Layer 6 of a small transformer language model trained on English Wikipedia (9 layers, counted from 0, width 128). Numbers have three digits each and are written without spaces.
A neuron adds its activation times its output weights to the MLP's output. To switch it off is to set its activation to zero at one token and run the rest of the model.

Output weights of the MLP neurons that the questions are about. A number n stands for (n - 500) times 0.0013.
n40: 628556383265542514456372463475292516359492503506535561788492571543379465418520582528418532614422379354488428672554341454506505333525520587511436541560500506494479500607428604519467202516492433483469587564454432361393515535514546511443699476533613415640441477456677589500552471365681437549649645770530461360458424433455700587489417546449495394615659562517530485505375333545642618460448
n42: 489587568550494465613520535494354497601494554494491503504492506500376506678578473596695455408320591344342576471500600512301413564324587697480629503494593589580341483500535573606385447399393446587567636440450503574558438461580497562401523315614399656308419645376500531606483500486469623348667464520463548596567479372420346384461421599456411330379396763579475645520692532618424426698565
n48: 522593387422402657615514416396515576457443429657615531414494464462732574506757488387494364503528514469503450388414546556356453561529604562603603488450368432531418525606716620454520450598607684512486509440736471447569715375580603307488463632415497376702483514320399460508542363371598479692440468514542528479555661599280441547395404516575318547712615491503483463539525503520355547526590
n51: 541568455601542466442547262370500559444332536410442369493522563534577617384651397609556567401332362537584500475588486357441616304322453570708331414486486512376422403526606486360505607338332544654543412472451477485327348354506671362491424343553555546542568636627581572569492474630417428593627617562547682427422294537568590494484460487471497494581481500448671506544404500492411572564405
n82: 431588467550653469578542526508652367377619455457568402407502376484445412478485582345516526532492639409542487454503629666468428562584569476500301403479508366503573363371602560612381555582541534461531415419422444468572346572609510690389357441487550447523360410441546538684407460683485440721444638372510433548395551544406526447453531471441383497442470533513598568597389487480606701482489
n119: 604352480466609439487470563513550631547479495411505430293393503426505524556526560569415611462487405514328505542469521178541500592479446514404547398748438500302417402495599449409464375577690516537489350497367584559653244511612572543524474477495392554411510489621453482368515590526469486500521470497479620549492645432466615729422303605360449444591518458447528626401561556406646505436452
n228: 475253511506442417649351500508380562456444404605408546440497615503500428638567473370406553587408576550340526446646454597495523624639452423597585514623513370462408466503484468521460383357578635490640389627570348413544455615467616445466467470475603634531513474468546361537530658528370404587559584541515530503652452464559426429520414713344435492418505312490510593577475610403425608513567
n255: 547484458536622344547462318550463448546479479410460574559300468387468556447397563341569612430503402461388494467461536406298430603446459362569743392740527615587580595497531453448688666321403690400524446443555442630545625588587426438418422480521600376584476509509339444312506305422571471724566390461571633559557497471557554329393436480418418494676650425405564197374520525614481472308298
n258: 376363483356580500463443487482530636460508602622453542583370479589632442716562594638581343518537531698515451449529325342308534449366650566389510556451495335643658617486342580442513552560618616336392417542392647610519418508444478484460508474643541572614529551534543461381369461569425381475641477596445401406559517402447475530436443505648458614380516473465585657446564353449446473560465
n347: 601397545523514594544364516594358445440566576481579521459383500508565511552417561519420549449545686500523368678477400583497541438575390387466611455516437453426497513429481526402335440425575464492543588419387527686529475552395492408655264574668437321598444591472535513562693257458539486549503500402401614461567613529360552418449645553524545603563578723519367426482384527370708486489414
n354: 247556611493620468642597519401484555649441515400477488472341296560424415399525493602425481467593482642558567588537749520510546329403693594497670464590675487372520395345708692366457398414475604408481660475516629545273647458463577567468591467422513466637560532438497481427543595559558734639412622308756448298722552608513465548376510542363524532387328456462367664564637410588528494397568
n407: 428690424414488578408369425462622529505555421577426411553613551589449414527461494609517361433287384728545626423426667533276430489517423509538537497598433526421416424579494564490492411604602497511539539372492459489503500260552633696611429373443613631453459434581620459559438506607535441409533283417616468289631718491492420684378561634517513349503608494517587468615508427426528424508601
n415: 533571503446472450467426513436481412463495564461451474666428586415497495533484533460688646538526370274448452335598357596470388423495337467427470563444433476563439485489583421464778560556587421598529458544343589314579567391542411487487518337580565310497516439626306639579454500537467466478505572668582367478688415670547390433475524407452657662505595434516475329495515511497599497538486
n461: 454429425379303333408474444373414343595488460415588376565620321417540527486462582554454458366366596516757384538538462538672328470518390345468550562695385470477382455542482494405560446652358442574687441584631574539509508360512488437456541356503524414500653459691534497757561500477517381545553382482650483631429589459541709645446428525607591491563494421643514578631520401444444788344563
n487: 638433519500514599573463420543487455576413576469492680410407493450422481530326615550516473510413510475390293451594531436282482568466578516561424497542490649613353505357405455280510651402599500435451619536476585415518586511500442316383508361426396385513621679441623470675401420364457299473433623549508447492473556416505524558569610507529382568645510510510564475492383624479598395508620
n509: 431548554475476546431478508485482526555518468437544502376399554574421455544457503490584529493470539497658431596505523617558468500500445641420507436515522612480372539620503463485488798510391458436444432507497429547556019429510562379467576517583680525578485515545551500473445626465512384536510817692515549490519403462470552682539315435566472443456411432477430630493690500417414577526751

Each question names a token from some text and the token that comes next. It shows the activations a of the neurons there, in the order above. A number n stands for (n - 500) times 0.01.

Then comes g, the gradient of the next token's log-probability with respect to the MLP's output, scaled to length 1. A neuron's effect is roughly proportional to its activation times (output weights . g). A number n stands for (n - 500) times 0.00085.

"ult", then "ip"
a: 696583490503496660472473608492485687482477472499
g: 472533458391536483493594422397513400457435539404411544473566591628591475786502420191449681364518336570522526316353520382398546326489387388320540780511484571563560540497428615491605415373515519567511541472486449389630463399659469327366567548569489546316674342639338618556331441578232554497441367377326471503492407447483736549447606373514499529654444591600478501617603510531394550395592
Which neuron, switched off, raises the next token's probability most? n40

"1", then " |"
a: 484480472479485473545482487474485474487475482487
g: 498373536499433545436546429558289412436662566484531618486542499418512410264487515496480623644643393642300692437633633595627742534399554512486557515494529440523482502481561451561549567516551356629381512316375490350563600581481428376482389455458502439360758503472531606215346620496394465375484567629449250503527543580433474541572553647451414315355392644448582528303154455494513568466463
Which two neurons, each switched off alone, lower its probability most, in order? n461, n48

"ak", then "ing"
a: 497498489478502605477496496476497486499486478472
g: 289613346498442396316461424430553601599573637509552610427476544449425705539599440453327369507485487560384546806367369390789521455507444447549441526528541446481525574393553279637270576400539538757576376539559627390469582686449660507518584542610643513327501613542364464381587378368517382491455561568451700457700547549500523468487443564500583491456278512339440493600548702629541509461466
Which two neurons, each switched off alone, lower its probability most, in order? n119, n487

" med", then "al"
a: 556489499669481481522472487492664545478519481477
g: 527549653454415567391471468351519464577527240445695455458683596397509493619558562574561484649364527496435462603424492579464535558457665480486686486513633570361451570464492641308474466467502455246349539338734526503407529220450556325468416431367390663428306483620508400512565575527569501380543545385461425506665538545539318615553440580797377472530516480520408695602417700350543614459346
Which two neurons, each switched off alone, lower its probability most, in order? n354, n407

" f", then "ight"
a: 482488485498482475483495475490729482492676491483
g: 569490503427607343371381469538433559440564415300447481465420459478461348741419362734684520442558532388334669399483531484599402385380486472374441253533638507381523649607443582570428409431658451385522302716569404572392482472531630566604473445401403604580674469406437590537562477395385559502736471357386587462386393468518503519404679592554332608636379450428537293411628696476566596385554
Which neuron, switched off, raises the next token's probability most? n461

" P", then "ot"
a: 473554473481482473486491488527488580592492482476
g: 423402556710550766344411401626589404628310671541481642584543520549372400536460443373565448601438403435381489506370304497427551388254553528305417422392592537457568492485554328599445602540533375669458529638403495624572551471441529596317553473613400724701397354487514492616266601446647551500374463505473753534540405637535501492572491451425469612509531707702498423659402431514598516513488
Which neuron, switched off, lowers the next token's probability most? n415

" F", then "ort"
a: 496606478474480472474477475473662648491535524474
g: 630671503490673474620558481533582523488476458479441687386480492591513520858400512599579473526534331516500461433325478492725338460583336544526644482388552429373517375398490631351432588384447618471456494372631396466325456461455359319347548339640482405501545597577464395524391584435525678436598400490562516466544609769475550350449628430377604617378433654741426417642604487701479379557437
Which two neurons, each switched off alone, lower its probability most, in order? n354, n42

" from", then " the"
a: 473479482473500508492497495525494474494474492763
g: 601361478448646417471303461432433646425487639576349358492626388609611611356548541758556495479640637609496498244404611583724327476623446560522419519503534547532498515533621486482402543553427352457614565475386497532597528496730432700465564257573462410472606423491642664466531377415396749486459589578571434516500669737656424434662490533392541570517404390538705526646615573409543606494481
Which neuron, switched off, raises the next token's probability most? n509

"ver", then " c"
a: 498481476706535609472809486535543472479473488473
g: 592690563480572683326471554594381509506582617529525475498664453574490604455472619246521585387618466329579214533452540280364514507543539470635607462517533462336574525504443487420682547358561568483593634404649442404649461409513500511473499503569325543423573384611432453468596506380619362629550443701609591599486457382692605513153704590457436495248491608535617514598569459577553651441441
Which neuron, switched off, lowers the next token's probability most? n255

" K", then "i"
a: 621477491472481472488489476491484485473624481480
g: 402457564526579599394390413611404411472617584509593190583502542452402503430295543414580498414383483498523367481373600522509384391509318521466362426651475411531499275682395557548536413498498331629829433558374622514413362471349379557555426380556540525602566605342611620380409458544754637395498550453556505524607571428565824376429493440433501386314394509448608612667488495442467501622473
Which neuron, switched off, lowers the next token's probability most? n461

" Jo", then "ann"
a: 474539823473472488472485485475480622478486605483
g: 442303448652443646600547472878695574389443485465549695537426491486455541571689487333477482609620377578765511446386441415500488540349563521660479249439570476528562509474473478546500450463548547385355510517625536380272479688639435517453580677407438629599642322453562540467561584480602265582406445537521505499493472604313449568301411559443565570564491753561354479453482524554461570490335
Which neuron, switched off, raises the next token's probability most? n407

"o", then "ons"
a: 495478473491473490474489639496485595499499521490
g: 563487475598600519711349415377569693592572661340464619518618559593514455657538523568421393507458510696561503379399685234495527409295555389679572371525433536390460540386446481678382512399556544447518383542374769427577476461381474474711604493390484717249371537552454457610371356485324460368449477600484517576615394719516538427431577514505362452576600514676450540693576432549433510499464
Which two neurons, each switched off alone, lower its probability most, in order? n258, n407

"k", then "er"
a: 492476496488472477642495512489484474484477478492
g: 490409335415398414418475565506446521391448294431532457559533439711417474532450361416617451380557395641591421543484497532265529507423350560516551601514560336447444628553480662265310434486414568620454278545638486470371434745192666460574467453443529363547527407540370623654495477623595583556489420595679518440682340505612498421267574396713420449531387455561426529439506591478331666515543
Which neuron, switched off, lowers the next token's probability most? n228

" c", then "ov"
a: 492476480478486490482489493505477474478498495486
g: 637516435620680575476473525512449510510401577403364439526699550479525329439415518679681531626495596464612467497656344476565447505373561591460370317620464467599497607465354631717588568567613609540455498550467509574436564690521493382541768707629366503531369459389345445576643437503588523766464388542515542780490579510567544289535342466387479620452372497694373413514323494703504489602522
Which neuron, switched off, lowers the next token's probability most? n407

" p", then "res"
a: 484493474472501520478495524832472555759491477482
g: 474645570643510417567586457339662492503560443500374281573421540442499443504568678631459491640516488540723447586371812619494569508544383545533464323518296492591317367492402417611309433596447676536524418412466457294553453543544395348464305490342502493464475436574614595681523328369563329368530659341694347430477483627552543543515478466604342403501603651609411647443563404556481596442598
Which neuron, switched off, lowers the next token's probability most? n407

"t", then "t"
a: 494476481472496569480505480493473506493483474473
g: 361544494503585449489462640392393367527537631493670574779511485431442502388629375494623716532456636459418547467631490546398569546379428466575345538385254390436449553468512385561435377577427600547378429376606716624491566588462773500609471486562596445548455540485559595377351415365646461657710500310345659560464321594595303559494601370433419489584746488516529581374562370469498653470603
Which neuron, switched off, lowers the next token's probability most? n487

"s", then "ide"
a: 535489500480484474475509544485557686478582490484
g: 495426503583463613423408270242527442435414530460402452368516542544683412442434429629760508549374383555432538380344525541734388285546526528472542411522644684459622757710636515400489486456421323608397559552511485496514528505276412480298374501511546589424578460462452495342728553645395406439463551623304455437597449431462660470467476544378511460325292396537404428449468562609570614582425
Which neuron, switched off, raises the next token's probability most? n407

",", then " as"
a: 472477494476486531491496478474495577478494481925
g: 531473380422630371491480511350437661469513626673566613510320448438453402517408593604474393522550451423442519441341492360537394520456466589522368450426647558296499616467679539243538475558534752427544745668363536528409445452697281518479442475278496506393550443596437562548239470322478501398574576537484486591710530502466744621361374593400360438375479639571473674512461522591483385642549
Which neuron, switched off, lowers the next token's probability most? n509

" h", then "ates"
a: 476482474493472481490492487778473485489473484476
g: 466355716606618686586578526428439556458511477601643607545519446626277418529712621567462406536615498540538581486474442372384591608683627264485461645499437479356478514562579424539703561566548453298455516674454479631548519575607589427386300539713437629504608444337482546804588538444386425614327531483464383501727731408379534328431484574426384368510581482576534489416396473539581442454567
Which neuron, switched off, lowers the next token's probability most? n347

" was", then " or"
a: 489500492520597473499561488541473496474490474686
g: 650416413665357482535526283440544462554527432790476560407504629400234558593442674474598607380637568492494430540642686624613727473517286295438502446377572663576423473698490570544571511573554424571293565608504454399457558398497480583444476362355529421427477564654531515364432454438431447628502407338621304553484511430440383539334465470480593453552436595471534361627312555558465403709326
Which neuron, switched off, raises the next token's probability most? n509

" P", then "oin"
a: 472701473472489502481483482475479664700483645483
g: 629630524349653624593382528422527486585557336625541617578277611341395681427459350534570266555490387584516599466324397465607560606391676558626451497481540529591549251448471381468733698473350410539467500549395547472633415402618499608469729416589573493560577532598546598597578692514367670513553422562496345342375558272660614483496457498540335458507436471612380533612540543422525343430548
Which neuron, switched off, lowers the next token's probability most? n42

" l", then "ook"
a: 482496473480509475484475486810478474473484493473
g: 594518396589458564494438569618449322500283565492612490455531445547383542727423537497489595526387425495333484576413286573505564431482598599496506500534502377369476473699527713619415361510261274397514537593439375454464467400429442617603436546617557614368385487737568387540502493689461347430412594474425660361178317472440565512640511551658506438412428491650670569473453446471475533382224
Which neuron, switched off, lowers the next token's probability most? n347

" only", then " to"
a: 485525473730669489475472473566496473478487473642
g: 597537610317405403517530567439579703725505475534469444490499539486304544488391431591408631549502351448506556486634434425467514579356626467498578451412608419585525396491243460606753404544667271530547567816417689609506518450405466461760581501381509532437581520467634465544510484399577485379774497429440533399593645478367401587586321684385559486686510712523471404521521609502510443652529
Which neuron, switched off, raises the next token's probability most? n82

" S", then "up"
a: 655475498492488485497473484479476473485538473479
g: 605502468305323468315496561490521527659414546452477495457638570484634408461577450345419594444296515579575572609543520391545420644307577297536439586610416331425588499301566675548363488408592532554631358571304422466513448603510447537538505335344555502313435496692599545618580691361550532508429488619514466478579257390635455618539437639629553342541603580707410510809554432639489495449569
Which neuron, switched off, lowers the next token's probability most? n40

"ake", then " P"
a: 481472472623749479472472472826499494473490491472
g: 405532459362493565514770337511499618410347625439523517454309522608527742403522464473677635515379411409387679555625494579378467678445676667435518552366329356450537721522368434640382558392519372497541346480439534412538464510559354323476466491450396602487450551331496489731525649471440456512477518491405427560603470443299548491407545377384622389534520566459454592190472747594456500376547
Which neuron, switched off, lowers the next token's probability most? n51

"ts", then " over"
a: 491498480592473486473497474472489482491495476472
g: 473468546635429670565428477466540337377597496540611607578583562379478381558620516408567363509444461478566351504329635732519482506658675547521535524707592321448557333229730467665512593447430680610480487618618480776359348597363583652586409248408479462510477532350332469479547472572500602429468397433532575525493491643612545442670517496261550541366530668547549529566594404456538545396518
Which neuron, switched off, raises the next token's probability most? n82

"ust", then "ri"
a: 473491474651697475472472480477482475524495472496
g: 515776466580375573405437423491563412516607537442633503637499284721526407477353599431295428563540473485783465464343637582560512520611629553309389456474400389484640435496410420211628521564453360485488554287543561517558490284495567587516325385434376519385462571471533302605553658294473363480616590596519510469428446496460502332444487470656441489590589602484467691501431336674520378543568
Which neuron, switched off, lowers the next token's probability most? n82

" pro", then "du"
a: 494494492482473483566484577475479485518474491475
g: 426656375477450485511541612557382498563557545521352633514522467490509588387351570534524431383485606510440458397671407486395489592550608619517464397408625527442450233210692442366569479507349601509368431541390237489507504340635585786563475557575538461317409513560571369501243548434486600530191505445355457507339519375303405373527413418630569655578457558466430450409487567621421345528561
Which neuron, switched off, lowers the next token's probability most? n461

"pl", then "ac"
a: 473489490476478508472494830582472474484492473488
g: 597627695430505504670442612377483600708577511461678592463572398703619383611536507379486505531472507763692467471372490416318556544594539350411523512355429627497478545375550352423350496579405381401475424316694708677401406494440744318520521546461309641470536614629435650609482277380607536542541465592584526424428450576511364594473542631510426452314573515382541592553391512434465528606423
Which neuron, switched off, lowers the next token's probability most? n258

"9", then ","
a: 489473474715488719475513494477477480475492486481
g: 554518491521396462556585667477450609470556515634505433689535358562632690662492443656477413529437368488639396419482513490292611493512437190382446499509432526465610558589557464410441312185486440550492561394481432470330538482412467496467546568522490300532616485569555455633449543406522579346708634385695671573468398377386531453506502578572551739531661674502779421600365593363512494321416
Which neuron, switched off, lowers the next token's probability most? n51

"ong", then "s"
a: 489492483525472472774472474517498514498492489487
g: 565576622502542392548514449555324582461456474687490400703398511495520420686376524395472465709406456513535509631570307361481541493480610439639474416572430561571497429574452432394538136485464716158389645441442652503563563551377588340563369545546556451604411492488644345570648616330500392511386469560616518642483578502317557422427285577448365508561591458513508460536534490539506239672583
Which neuron, switched off, lowers the next token's probability most? n228

"s", then " s"
a: 495485494481475498488474498627492480487497476477
g: 319447608460318398291413563438548434419388629376407646377434610517697491442539640485472442435457572654430411697421449627569487553609292341523527459494531725357341686459641511493383567391356472415387323382539459525573459470343412433364440675630600385556511512546404332505545351511356508492429468370517799545474654489645507619428681410549440534379308403453457623449560391417438518440528
Which neuron, switched off, lowers the next token's probability most? n347

"i", then "H"
a: 571553526477473496472491488480483625494491495481
g: 583582273357442666771671491231461459613558360529590682353498385519492513707557508347405183418591539475427468525420504449457565560506557581560598522488375393648596466395624365437280442519411552390341507524456496342498601435492588583409407381381593514590522379516442454475518341353506465454683376404512417388326516571511570618286716586486452600490463415505368382441432405382477586536584
Which neuron, switched off, lowers the next token's probability most? n407

"4", then "."
a: 483472491502491685473511486475478475483473480472
g: 532303442427567485484594436441366383497604578400447616544487370543409497358574480550320591483543381509594550458683629445484051439702338557480518518378577484385447530634594553465382191579516620367561465282359690402501573326399435662494412581497527531400701604429529499372587559460439612476411358549583613531463575392464467388615356514522393487493478419605515494453390706509549590345501
Which neuron, switched off, lowers the next token's probability most? n119

" was", then " h"
a: 495482480487682472475546492586479473475488489587
g: 413523481356252418629414344626442370614372287400452673444546556409426585455318454574582470436621543378516469528437350399448553539636511655517582738318597528320571429708614502611410500413577758453627507600674522418563471461436663604541430407654289471484500618505513316433485516571548613470572527572520584400315295691582500462375672428560562431336464408540573620535431556489455492352484
Which neuron, switched off, raises the next token's probability most? n82

" into", then " a"
a: 478473472496667528478512491614495478481488496629
g: 317533484425595412567573474383579510537524464448604622547470323431575326675589403539635358467608670371513580368543588478427841492477403659449549594557654639323425457521569528645623399566394756617438544517403299396544587459452599305497451475402745685349464647639366454515471590455617682365484525598484554581495432524341475504564370563433594670344586533564529563583540480421401406573400
Which neuron, switched off, raises the next token's probability most? n347

",", then " "
a: 474474493496479472490478483475495479490488488910
g: 372580504397455519397487543432361280360376443605450563426571463484382457482643551413564329319374526459526489569454500540306500289525615660470482491465305526575408385504444433389379674617491866545549420420403606359554496570491594739565326563532341364596622563572300369421494524591550475521510499482415645609561525619489467573764646603511319626558490495543429360690489621521431548524651
Which neuron, switched off, lowers the next token's probability most? n509

" H", then "ower"
a: 499487481497474477483479482474472495472482472485
g: 488640379341549560464493751457582563591586462551305416502368664467455466645535331522663580467314278447268596465505477619624593252282584572621389597472522353489467289466643525521744521547491458554319390593307403575491556480617555531488374422550499553377597374485670439656442412415443535473565448388425429402395440498389498511612665552502489284546513525657371454588484666549511565534621
Which neuron, switched off, raises the next token's probability most? n415

"s", then " were"
a: 495491493491505478474485490639485475475488473489
g: 553501668380477463542418361503354575572475530602422559290585682499462577557528599552400579341517443592306489350457644539373230473369301276605374288589463398636438609595408580515578550628466488446507652335530529467420449342434289592405340710654631394503477608462764438360652472547404605580541537397644545523395481521402513678378457472434566557424510593513438531540546552542665615431577
Which neuron, switched off, raises the next token's probability most? n407

" to", then " be"
a: 490484493477710488493513495512496473497501494561
g: 487618404367604556602412562336514601568595466451512519590424474644588438466365466430399566540544547616441498276475457596339370517392291496582738576361498243481462393748521541485581380547594629502362752608287632533430676477376513588350498601234417521541467504433524455549450460386525398701370433413482465472582455541684525289517434469588276691371366381496512462561488468598430473514465
Which neuron, switched off, raises the next token's probability most? n509